Layer 2 of a small transformer language model trained on English Wikipedia (9 layers, counted from 0, width 128).
Take only the direct path to the model's output, skipping the later layers: a vector added to the residual stream pushes a token's score in proportion to its dot product with that token's output vector.

Output vectors of the tokens that the questions are about. A number n stands for n times 0.0072.
" soph": -14 51 -21 -5 -36 33 -18 37 4 10 -110 20 48 51 -102 51 -57 14 -94 47 12 29 -79 -26 -4 61 26 -45 40 -10 -41 -27 -35 86 76 62 24 43 -1 -100 -41 -44 -16 89 136 55 5 -55 193 -69 33 -60 -186 -15 -112 43 -76 -60 58 39 -65 -101 67 78 -47 49 -16 7 -34 7 -31 -33 -26 33 41 -36 -50 53 34 83 -17 -28 -48 -177 33 7 -176 78 71 6 81 17 74 -54 -17 96 50 53 -3 104 22 69 36 -1 53 141 77 -119 50 -48 -92 -170 128 7 20 34 -57 -5 95 -419 -57 -18 -4 30 277 -21 -230 123
"±": -24 20 -91 -7 -17 -71 -58 54 18 12 -157 44 164 -44 -2 101 -126 -17 -104 -55 -103 -3 -120 -4 87 -13 -20 32 77 -20 1 185 61 -19 56 145 101 4 31 58 -83 15 24 69 91 9 -26 30 148 -119 -3 30 -23 -15 -55 -100 2 -87 -48 67 45 -57 46 118 84 -61 12 -3 73 -57 -29 -37 84 68 33 -103 -94 55 25 -1 -64 -109 -14 -144 51 33 -168 21 170 -8 126 81 -1 -55 -68 42 -38 36 7 -29 63 46 -44 -6 81 181 -11 -158 -110 14 -24 -85 11 30 -28 26 33 109 -45 -474 83 38 -87 8 392 77 -278 -13
"ivated": 11 69 61 57 -37 -69 -159 -85 68 129 -118 1 18 -12 -75 145 -153 -15 -99 49 -40 -20 8 -12 64 -13 -4 38 31 -7 21 16 104 -115 141 54 104 14 55 4 11 -21 -16 108 167 87 -60 -14 217 -19 1 29 -74 28 -37 -36 -74 -4 16 12 48 -47 85 -11 76 -19 -166 4 36 -101 102 -111 1 -50 34 -44 -95 88 30 -8 112 -102 -102 -105 95 -51 -203 147 119 6 30 69 58 -53 -66 60 -111 94 -39 -49 -131 32 -59 -22 -46 131 54 -129 96 9 -56 -83 54 37 2 107 -10 110 84 -362 -148 33 -31 -119 297 183 -361 11
" Succeeded": -19 -14 42 44 -61 -38 -192 -46 37 190 -139 -60 171 -32 -132 50 -11 -48 -23 46 7 23 -23 67 31 27 -48 -60 3 -22 13 162 23 -85 36 50 11 -86 -52 117 135 41 27 101 -51 92 -126 -170 85 -45 26 -76 -187 -152 90 -47 -21 -150 35 30 -60 63 -31 66 -117 66 -101 100 -21 -8 157 -33 7 -69 -150 -86 17 139 41 -82 -35 -284 60 -87 125 -100 -245 88 154 172 153 -57 30 -83 30 66 -33 -17 0 21 14 -43 123 34 14 168 36 -68 -27 21 -89 -37 -3 66 128 20 108 59 14 -341 108 -2 1 -62 345 71 -163 57
"actor": 40 17 23 30 -41 -7 -81 0 99 83 -96 50 46 17 -22 71 -68 20 -16 -4 -54 -8 -47 23 74 -13 -143 15 -15 -14 27 -85 15 21 37 -27 12 -44 43 7 111 89 61 38 -59 44 -63 -3 169 -15 6 -81 -92 -52 -59 22 -97 -18 -23 24 5 15 52 106 -16 -26 -45 19 7 -3 91 -4 38 -2 79 -27 -58 38 74 -16 -7 -31 -62 -52 73 -23 -176 62 144 13 69 -2 -18 -94 -107 76 -109 -19 -55 47 -33 65 71 -44 100 119 27 -47 64 44 -24 -39 41 0 -8 11 -82 23 70 -311 -57 13 -14 -22 160 7 -261 83
"u": 38 57 64 7 9 14 -34 -86 45 37 -38 28 -35 4 -14 40 14 12 -64 2 -16 46 19 33 81 -2 -51 19 -17 -6 9 20 23 -28 1 12 -42 -1 27 -39 9 -51 85 102 2 50 7 -70 92 8 -19 0 -50 -24 13 -13 15 -32 45 29 9 -41 41 9 -85 10 51 18 -21 28 68 -13 -45 -5 57 -53 -23 23 71 7 -10 -7 33 -38 -16 -33 -49 25 41 -30 32 -35 21 -58 -16 1 -37 29 9 10 -28 78 13 20 60 43 -52 -46 8 10 -25 49 -21 -15 -44 -71 -1 51 9 -140 -50 -32 47 1 -61 -25 -126 -12
"vest": 13 34 12 40 14 -34 -134 3 63 -7 -202 52 -14 33 -49 94 -15 -44 -62 40 -91 -86 76 -19 138 45 -10 107 -45 -12 -24 -46 86 114 25 80 16 -12 34 67 28 6 42 60 40 61 -44 45 179 -34 -23 -71 -92 65 -25 -55 -138 -11 -18 32 -40 -40 64 17 49 54 -74 4 11 -75 -22 43 -4 -39 -6 -18 -44 75 -11 14 -3 -55 -32 -75 2 -18 -169 25 130 9 -4 1 -13 47 -54 69 -111 15 -75 43 19 91 26 40 138 146 -18 -97 -64 -32 -35 -41 40 34 -73 -29 40 -18 24 -325 -15 65 -53 -5 180 19 -187 108
" Screenplay": 10 14 5 -16 -33 -15 -97 -88 38 32 -54 -16 24 95 -28 131 -181 -30 7 -8 -75 -30 -16 -12 92 17 20 27 -75 -21 -1 21 9 -89 20 54 -25 -25 5 -64 30 126 78 62 -2 59 -88 -33 46 -32 28 47 -74 -43 -63 -4 -65 -46 45 42 -70 17 54 -7 21 23 -30 36 45 -59 90 19 0 4 22 -20 -115 30 108 -61 41 -109 -34 -110 17 -24 -217 34 169 -10 85 -28 12 -54 -64 89 -90 90 -19 -30 -9 42 32 -17 -31 270 30 -52 22 24 -103 -13 59 -34 23 -46 -25 24 87 -169 4 67 83 -23 255 68 -291 131
" reasons": 5 97 134 -18 -33 -25 -131 27 13 10 -9 38 12 49 -194 77 -75 25 -75 -55 -81 52 -16 -136 56 39 7 87 65 -7 -51 105 53 -33 138 124 87 -33 138 6 -11 -8 35 30 46 42 -106 106 102 -33 -24 17 -241 -143 -41 46 -139 -49 41 12 7 -69 53 48 -19 42 2 35 -41 -100 87 92 151 2 74 6 7 74 14 -43 -96 -54 -159 -93 71 -218 -202 -3 37 4 54 129 22 -8 -36 98 -57 -20 -76 -31 16 -13 34 29 50 154 -14 -77 102 25 -56 -50 43 -4 -43 20 -79 90 69 -302 -4 101 98 -86 218 34 -322 34
"enger": -15 40 -1 -40 -49 -26 -47 48 79 38 -161 7 17 45 -94 62 -62 45 -59 53 -12 -35 -60 -67 -60 22 -42 54 33 -12 50 -61 120 -45 48 93 16 12 77 63 2 51 92 96 134 67 -55 -88 175 6 21 -9 -75 -90 -52 -26 -126 -90 82 67 12 65 29 -25 -28 23 -23 11 38 -6 83 19 69 -49 29 23 -43 34 148 -15 20 -97 -70 -91 9 -24 -150 47 122 71 -27 31 41 -22 -43 40 -48 -25 -43 -92 83 35 35 21 56 179 33 -116 -97 -15 -120 -68 55 -17 19 -12 -102 37 94 -368 -49 -7 -115 -60 218 131 -245 93
"ial": 3 82 40 -35 -81 -11 -53 -16 46 112 -60 28 -23 27 -53 54 -85 12 -31 -81 19 21 -47 17 -16 -12 -26 25 -25 -9 14 -19 43 -75 -14 66 51 4 47 -31 34 -10 -2 48 30 12 19 -56 177 9 16 58 -82 -18 -42 56 -158 54 43 6 75 24 22 -10 -15 37 50 3 91 -37 88 3 67 42 40 12 -54 -85 -6 -6 23 -60 -75 -164 21 -4 -111 14 58 4 34 9 -97 -64 -26 48 -27 82 10 42 47 111 -58 -38 -65 135 15 -10 -43 -46 -59 -33 65 37 -40 91 -67 -28 22 -220 -3 9 6 -7 45 110 -207 67
"lock": 34 90 -3 -11 12 -19 -60 -3 65 68 -49 42 35 9 -71 107 -117 -1 -60 -100 -14 37 -9 -15 101 -53 -30 57 14 -12 -35 33 1 35 91 114 53 -35 53 25 37 26 46 93 64 38 -68 -84 164 -67 4 -73 -53 -70 -97 -42 -46 -38 95 13 32 -22 31 -24 64 29 -58 71 28 36 72 71 92 -115 124 -2 -15 -25 11 -13 -25 -98 -73 -25 -10 -98 -123 40 100 -31 16 101 -44 -16 -60 60 -27 81 -60 33 -62 38 -3 -36 31 185 -46 -97 -28 25 -69 -32 64 18 -2 41 -28 25 19 -287 -30 63 5 -102 149 -23 -235 -31
"dom": 62 65 45 67 10 -14 -81 -14 30 -11 -146 73 122 58 -99 74 -56 -23 -55 -46 -97 12 -23 1 112 42 11 90 53 -11 -8 97 84 -24 -68 58 75 41 94 -68 66 70 -19 52 45 -26 -105 -11 279 -5 -17 17 -57 -66 -77 -104 -101 -15 -73 61 -77 -6 148 -31 4 31 -112 27 36 14 -1 27 -15 -64 70 54 44 5 -2 60 5 -70 -22 -134 8 -110 -193 59 112 23 51 59 0 -9 -36 44 -64 31 -51 -12 6 63 22 37 -16 146 -26 -97 -28 -2 -8 -83 23 -80 -14 64 -6 20 -88 -346 -54 -23 22 11 160 54 -149 40

Each question shows what one neuron of this layer's MLP adds at an activation of 1. A number n stands for n times 0.0026.

n569: 5 -12 10 25 -60 26 4 -6 -10 -74 -31 12 65 44 91 7 -14 16 -81 -21 86 -107 6 -6 136 51 36 22 32 -80 11 -15 5 2 -17 23 -31 32 9 -25 27 -7 39 49 36 -93 -18 19 -49 0 34 -42 55 78 -37 23 29 -80 68 8 -45 19 -15 25 -141 68 -81 23 65 17 63 -135 -56 9 3 -53 2 -42 45 -53 -30 7 103 -62 -3 -37 6 -145 62 117 -57 45 -1 14 87 -130 -52 1 91 39 21 -20 -79 43 -24 79 39 -45 49 -33 8 37 80 -103 24 -79 -39 -66 8 -14 17 53 31 -82 -66 11 12 29
Which two tokens does it push up most, strongest first? " Screenplay", "u"

n691: 138 -80 56 188 -3 -91 18 -34 26 34 130 48 18 46 -19 11 -34 -54 -13 -26 -37 9 -28 -28 -48 4 39 178 81 -63 69 47 -41 18 53 24 20 -24 -61 104 -51 -105 -27 -51 -51 -9 57 7 39 -88 -76 25 -16 84 35 10 -35 2 -41 -133 -81 14 44 -141 -26 15 15 -56 78 19 -121 61 37 -22 -114 24 0 70 66 -26 -57 -61 -114 66 38 31 -68 5 18 -38 -4 31 74 14 -53 -48 10 -75 18 13 30 98 59 -8 -21 -46 -2 -18 -14 -72 -60 75 -27 95 -58 48 -87 -62 63 -12 19 -20 36 85 -35 -73 125 139
Which two tokens does it push up most, strongest first? "vest", " reasons"

n469: 15 -124 -2 77 -27 12 21 -2 17 -118 -23 -22 3 11 67 -7 -91 8 34 24 -94 159 18 102 38 65 -41 -79 24 22 35 -80 -20 -87 -38 6 69 4 -3 -18 -23 80 41 134 -42 -13 -18 -40 -22 107 27 104 -65 41 38 -33 -35 -74 -124 -60 -40 35 -116 -133 -51 -79 2 14 121 47 66 76 85 59 -48 -33 37 -23 66 -34 -33 15 -12 -14 29 35 -82 -13 5 -27 26 73 80 -67 19 -21 -106 98 -65 -21 30 33 31 73 -16 -4 -56 -3 13 -25 27 16 -13 28 -10 73 -56 -4 -45 -5 -51 16 18 86 -22 13 -59 -30
Pushed down most: " soph"

n157: -75 -90 9 0 66 -107 -30 -30 -121 -9 -68 32 57 107 -34 74 33 46 21 -104 -4 -38 36 -91 7 35 126 -64 10 -49 -9 -4 14 -35 -5 -73 -32 0 -47 -45 38 -59 28 -88 66 11 40 3 -67 4 107 44 58 2 -65 121 -10 -26 34 46 101 -69 -36 -41 -27 -50 -98 27 -28 18 -2 -18 145 -45 27 64 99 30 -13 -61 -46 -20 64 -41 -60 15 -7 9 -34 24 -41 108 55 24 69 121 38 8 12 -68 -29 -61 9 -74 -43 78 -25 87 -141 -91 55 -106 9 -12 -49 123 20 52 -37 2 85 75 -33 37 -44 12 -12 -30
Pushed down most: "actor"

n297: 5 3 -18 124 -50 38 29 -19 101 98 -99 -68 59 0 -15 2 58 -16 -8 -31 39 -53 14 40 -15 -83 -35 155 -14 -35 24 -63 -24 54 91 27 -144 -43 5 3 2 -15 -34 -32 0 -22 -11 17 -42 -49 79 -21 -52 143 38 13 -25 72 -5 67 -7 -29 -61 25 11 47 -65 16 -9 -15 32 -79 -73 23 74 -78 -3 -74 73 -37 -23 27 -57 -10 -7 -68 35 49 -5 119 118 -49 -7 -61 -51 49 27 22 130 100 63 -62 -33 -2 11 9 66 -33 87 33 -5 -60 40 -59 10 -67 -35 -34 -10 36 85 21 -21 69 -57 -7 -16 -49
Pushed up most: "actor"

n16: -35 12 -269 -99 9 -80 -79 -45 -87 17 19 42 38 -30 57 88 -20 -21 46 -30 -54 -30 121 31 -40 -74 84 -60 49 13 18 -39 39 14 -12 -47 -84 24 27 -4 33 74 50 -45 15 -14 23 27 -54 -48 56 12 -14 15 -6 34 -4 17 27 -21 -129 94 -55 -92 88 -134 106 -58 -30 136 -78 -53 51 -36 -89 28 -60 70 113 15 89 100 6 130 135 17 -47 75 60 4 -18 62 11 -45 -134 -79 17 -44 29 -63 -7 42 27 -11 28 2 -9 -54 -19 17 -42 38 -49 -6 112 -122 21 -77 99 -134 17 113 -79 -33 -136 49 -20 99
Pushed up most: "enger"

n632: -2 -64 9 -149 6 -64 74 219 -75 83 -26 -64 0 -75 20 -7 -14 -27 -44 -5 30 -22 -8 -105 119 -61 -7 61 -35 43 -15 -43 101 -2 39 -91 -17 -75 0 55 -86 -44 37 -21 2 -22 64 -8 -71 0 -75 -53 20 22 35 -43 135 -2 68 -25 43 -63 123 -25 -5 158 73 19 39 -63 -29 -57 48 59 -91 -29 -64 93 25 -71 -11 79 22 76 -11 46 -11 -77 -84 3 -11 -9 -10 -1 -19 -15 86 27 67 -65 17 29 39 26 27 -56 -96 62 -54 72 -16 0 21 -2 52 18 -51 61 19 -2 -53 24 -93 -50 43 -31 -60 2
Pushed up most: "±"

n107: 32 -35 -24 100 -16 -33 10 180 -17 -76 90 2 37 -94 -92 -26 13 156 -27 49 17 -99 28 50 -51 34 -16 -72 -26 13 -93 93 47 -30 -179 64 -102 -64 41 62 -98 27 53 -25 160 -128 26 -45 -52 -64 27 38 0 22 -51 96 82 -45 -6 9 -20 6 51 8 -21 -75 -70 13 4 40 105 18 22 47 -125 48 -4 57 -12 9 22 -58 -8 -66 10 130 16 6 52 -123 -62 85 -96 26 -19 67 -103 83 -74 45 30 24 -19 -81 54 45 15 -32 89 59 84 -130 -97 -19 8 -63 29 42 4 76 30 -31 -40 24 -19 -6 -67 42
Pushed up most: "±"

n545: 0 58 -15 -23 -23 14 44 -67 -25 -94 -2 -39 -79 44 26 8 -10 -37 -118 -15 19 44 -45 -35 100 33 9 -49 63 -10 29 67 55 -21 -30 -28 -13 15 -79 16 -20 -22 31 151 13 25 -1 25 103 -40 67 -26 49 31 1 58 61 15 8 -12 47 12 47 -59 -55 12 7 14 45 -47 -12 -63 -130 11 -78 64 53 -16 104 10 -17 15 -35 -5 -38 4 -29 64 -18 66 -67 -64 14 17 126 -112 -33 -72 82 22 -3 -63 1 -58 -46 -13 -77 -4 27 -32 53 16 89 -15 15 64 -57 -10 -84 -4 -17 -37 41 -5 -67 -34 10 -29
Which two tokens does it push up most, strongest first? "u", "dom"

n643: 11 -64 114 44 95 146 2 -93 -73 -205 -134 -22 -61 -18 64 -69 53 2 -10 2 83 -58 54 0 98 79 109 -53 32 -131 -120 -27 -107 108 28 87 -170 -35 79 -157 178 -25 -31 39 3 137 -48 -40 60 24 -9 12 9 -161 -152 -24 -41 -32 -159 -37 -37 -102 -75 -7 -155 -15 63 6 4 -18 108 27 64 44 -66 -163 86 -22 -27 65 -106 -70 -104 32 -102 -16 61 48 34 -53 86 85 -20 -60 46 178 23 29 0 20 -30 76 -48 117 106 -13 179 -28 9 -173 124 -49 -105 12 73 -56 14 -66 113 127 112 18 51 25 34 32 16 -36
Pushed up most: " soph"

n458: 95 62 -23 -15 -27 -27 24 73 8 119 8 -59 -46 -30 -90 16 93 -121 -11 -35 -21 9 0 -2 -44 -60 -35 0 15 34 113 -182 8 -98 13 -11 -8 -15 -135 0 -10 4 78 6 33 -34 40 103 27 -21 -2 -93 13 64 -34 44 0 -37 33 18 3 -144 -96 52 74 88 122 -6 -23 68 63 -95 -72 58 25 -27 -2 -32 -4 -51 -30 108 -75 -112 -100 96 -46 39 65 20 83 -78 28 44 41 -20 -66 -56 145 85 25 -22 -52 -16 0 143 -11 46 -85 -37 99 27 -6 -41 49 -113 -96 134 28 -100 58 6 -40 -42 -40 21 -37 102
Pushed down most: "dom"

n323: -41 8 79 28 -57 -2 62 21 34 -29 5 3 -64 88 16 19 -127 83 -14 5 -31 21 -62 12 -64 38 113 -56 -41 -76 -43 24 -2 -18 -6 -40 26 -8 62 -21 69 55 -63 -43 -49 12 -31 -17 -23 30 87 -51 -9 -28 -23 43 -126 50 -41 15 14 -47 -123 61 -39 -66 6 10 10 -52 -109 49 54 86 5 52 22 52 37 3 -59 -72 21 34 -36 -16 39 -18 30 -15 92 20 -7 -27 -55 -7 102 55 -29 -48 -17 34 -18 47 -58 70 -39 46 -44 -69 1 -10 38 -88 -9 -34 53 90 86 34 -19 -5 -2 147 -12 12 -10 -24
Pushed down most: "ivated"

n181: 8 -139 106 84 44 -17 17 38 103 -92 32 -40 -87 -5 -80 120 24 7 7 -14 -7 22 8 26 -144 69 68 48 11 -112 -49 12 23 -101 -23 103 -95 -36 -28 65 21 -104 -38 13 62 0 -23 33 -13 -58 -90 -30 35 -41 -47 65 -108 17 -64 -128 51 70 103 -31 -80 83 -39 25 65 24 -6 135 68 13 38 29 52 -62 -9 28 -28 110 42 -41 -25 -31 -99 3 -9 -19 72 43 16 -20 -34 -43 -67 -2 8 -76 85 -46 15 -11 -4 -23 -9 -112 121 45 -26 -55 -32 -62 -5 9 11 9 -2 31 39 -22 39 36 9 53 26 17
Which three tokens does it push up most, strongest first? " reasons", "dom", "enger"

n649: -20 -49 95 68 -29 84 -26 -56 -93 2 -66 -52 25 46 3 40 -28 62 2 -28 -26 -41 42 60 26 -2 77 14 -33 -11 -36 111 60 10 65 -91 -51 20 -22 3 -69 15 72 -82 19 -104 42 -93 -44 -69 26 -122 -57 -22 -99 -10 73 11 20 83 57 43 22 -64 -34 44 26 16 71 86 -65 -52 -5 118 0 -44 57 -7 -17 42 -37 -60 26 63 10 -42 -37 50 106 50 17 -77 24 -28 -15 -21 -49 103 -9 -94 18 -39 -26 22 3 -7 -33 -59 2 -21 138 47 -60 72 59 7 25 -36 -15 -29 22 -30 -57 -52 31 -56 -112 89
Which three tokens does it push up most, strongest first? " Succeeded", "±", " Screenplay"

n723: 26 12 -17 67 56 68 4 -52 0 104 -90 31 45 8 7 -122 -17 -42 -13 -47 109 -15 -75 -53 72 -17 -29 31 32 -85 3 -36 -46 -40 58 78 -92 7 -38 54 -7 8 -32 36 52 40 13 28 16 -15 -79 23 -42 72 -6 -68 -30 -93 101 104 11 -10 -34 41 73 78 64 1 -19 -72 -2 12 -39 24 41 -51 -56 -18 -41 13 -95 -122 -96 51 53 -5 67 -57 -54 -24 -27 30 -45 -23 92 -45 -53 -84 109 96 -15 85 0 4 20 57 90 -29 6 5 5 5 76 -33 128 -97 4 11 43 87 -152 -16 45 -83 28 -55 14 -58
Pushed up most: "lock"

n586: -27 136 -4 52 -23 31 -45 -28 -109 54 -93 -10 -4 18 -23 14 159 -18 4 77 -54 -51 -63 40 144 0 4 12 -104 -13 -30 16 -30 -45 64 -102 91 -132 42 -17 -24 -64 66 80 61 17 11 28 8 46 2 -4 -131 57 65 32 45 -74 47 83 21 -17 111 0 17 -25 34 -7 -42 37 6 -17 -12 -14 -15 -11 55 -24 -25 -100 -101 -63 173 -149 -66 60 34 -13 40 15 -100 15 14 -13 -92 79 23 -54 80 -17 -105 14 110 18 -149 69 -40 -48 72 -146 32 -45 -24 -7 2 -52 0 -29 87 122 -36 -85 38 -90 -21 86 -21 2
Pushed down most: "±"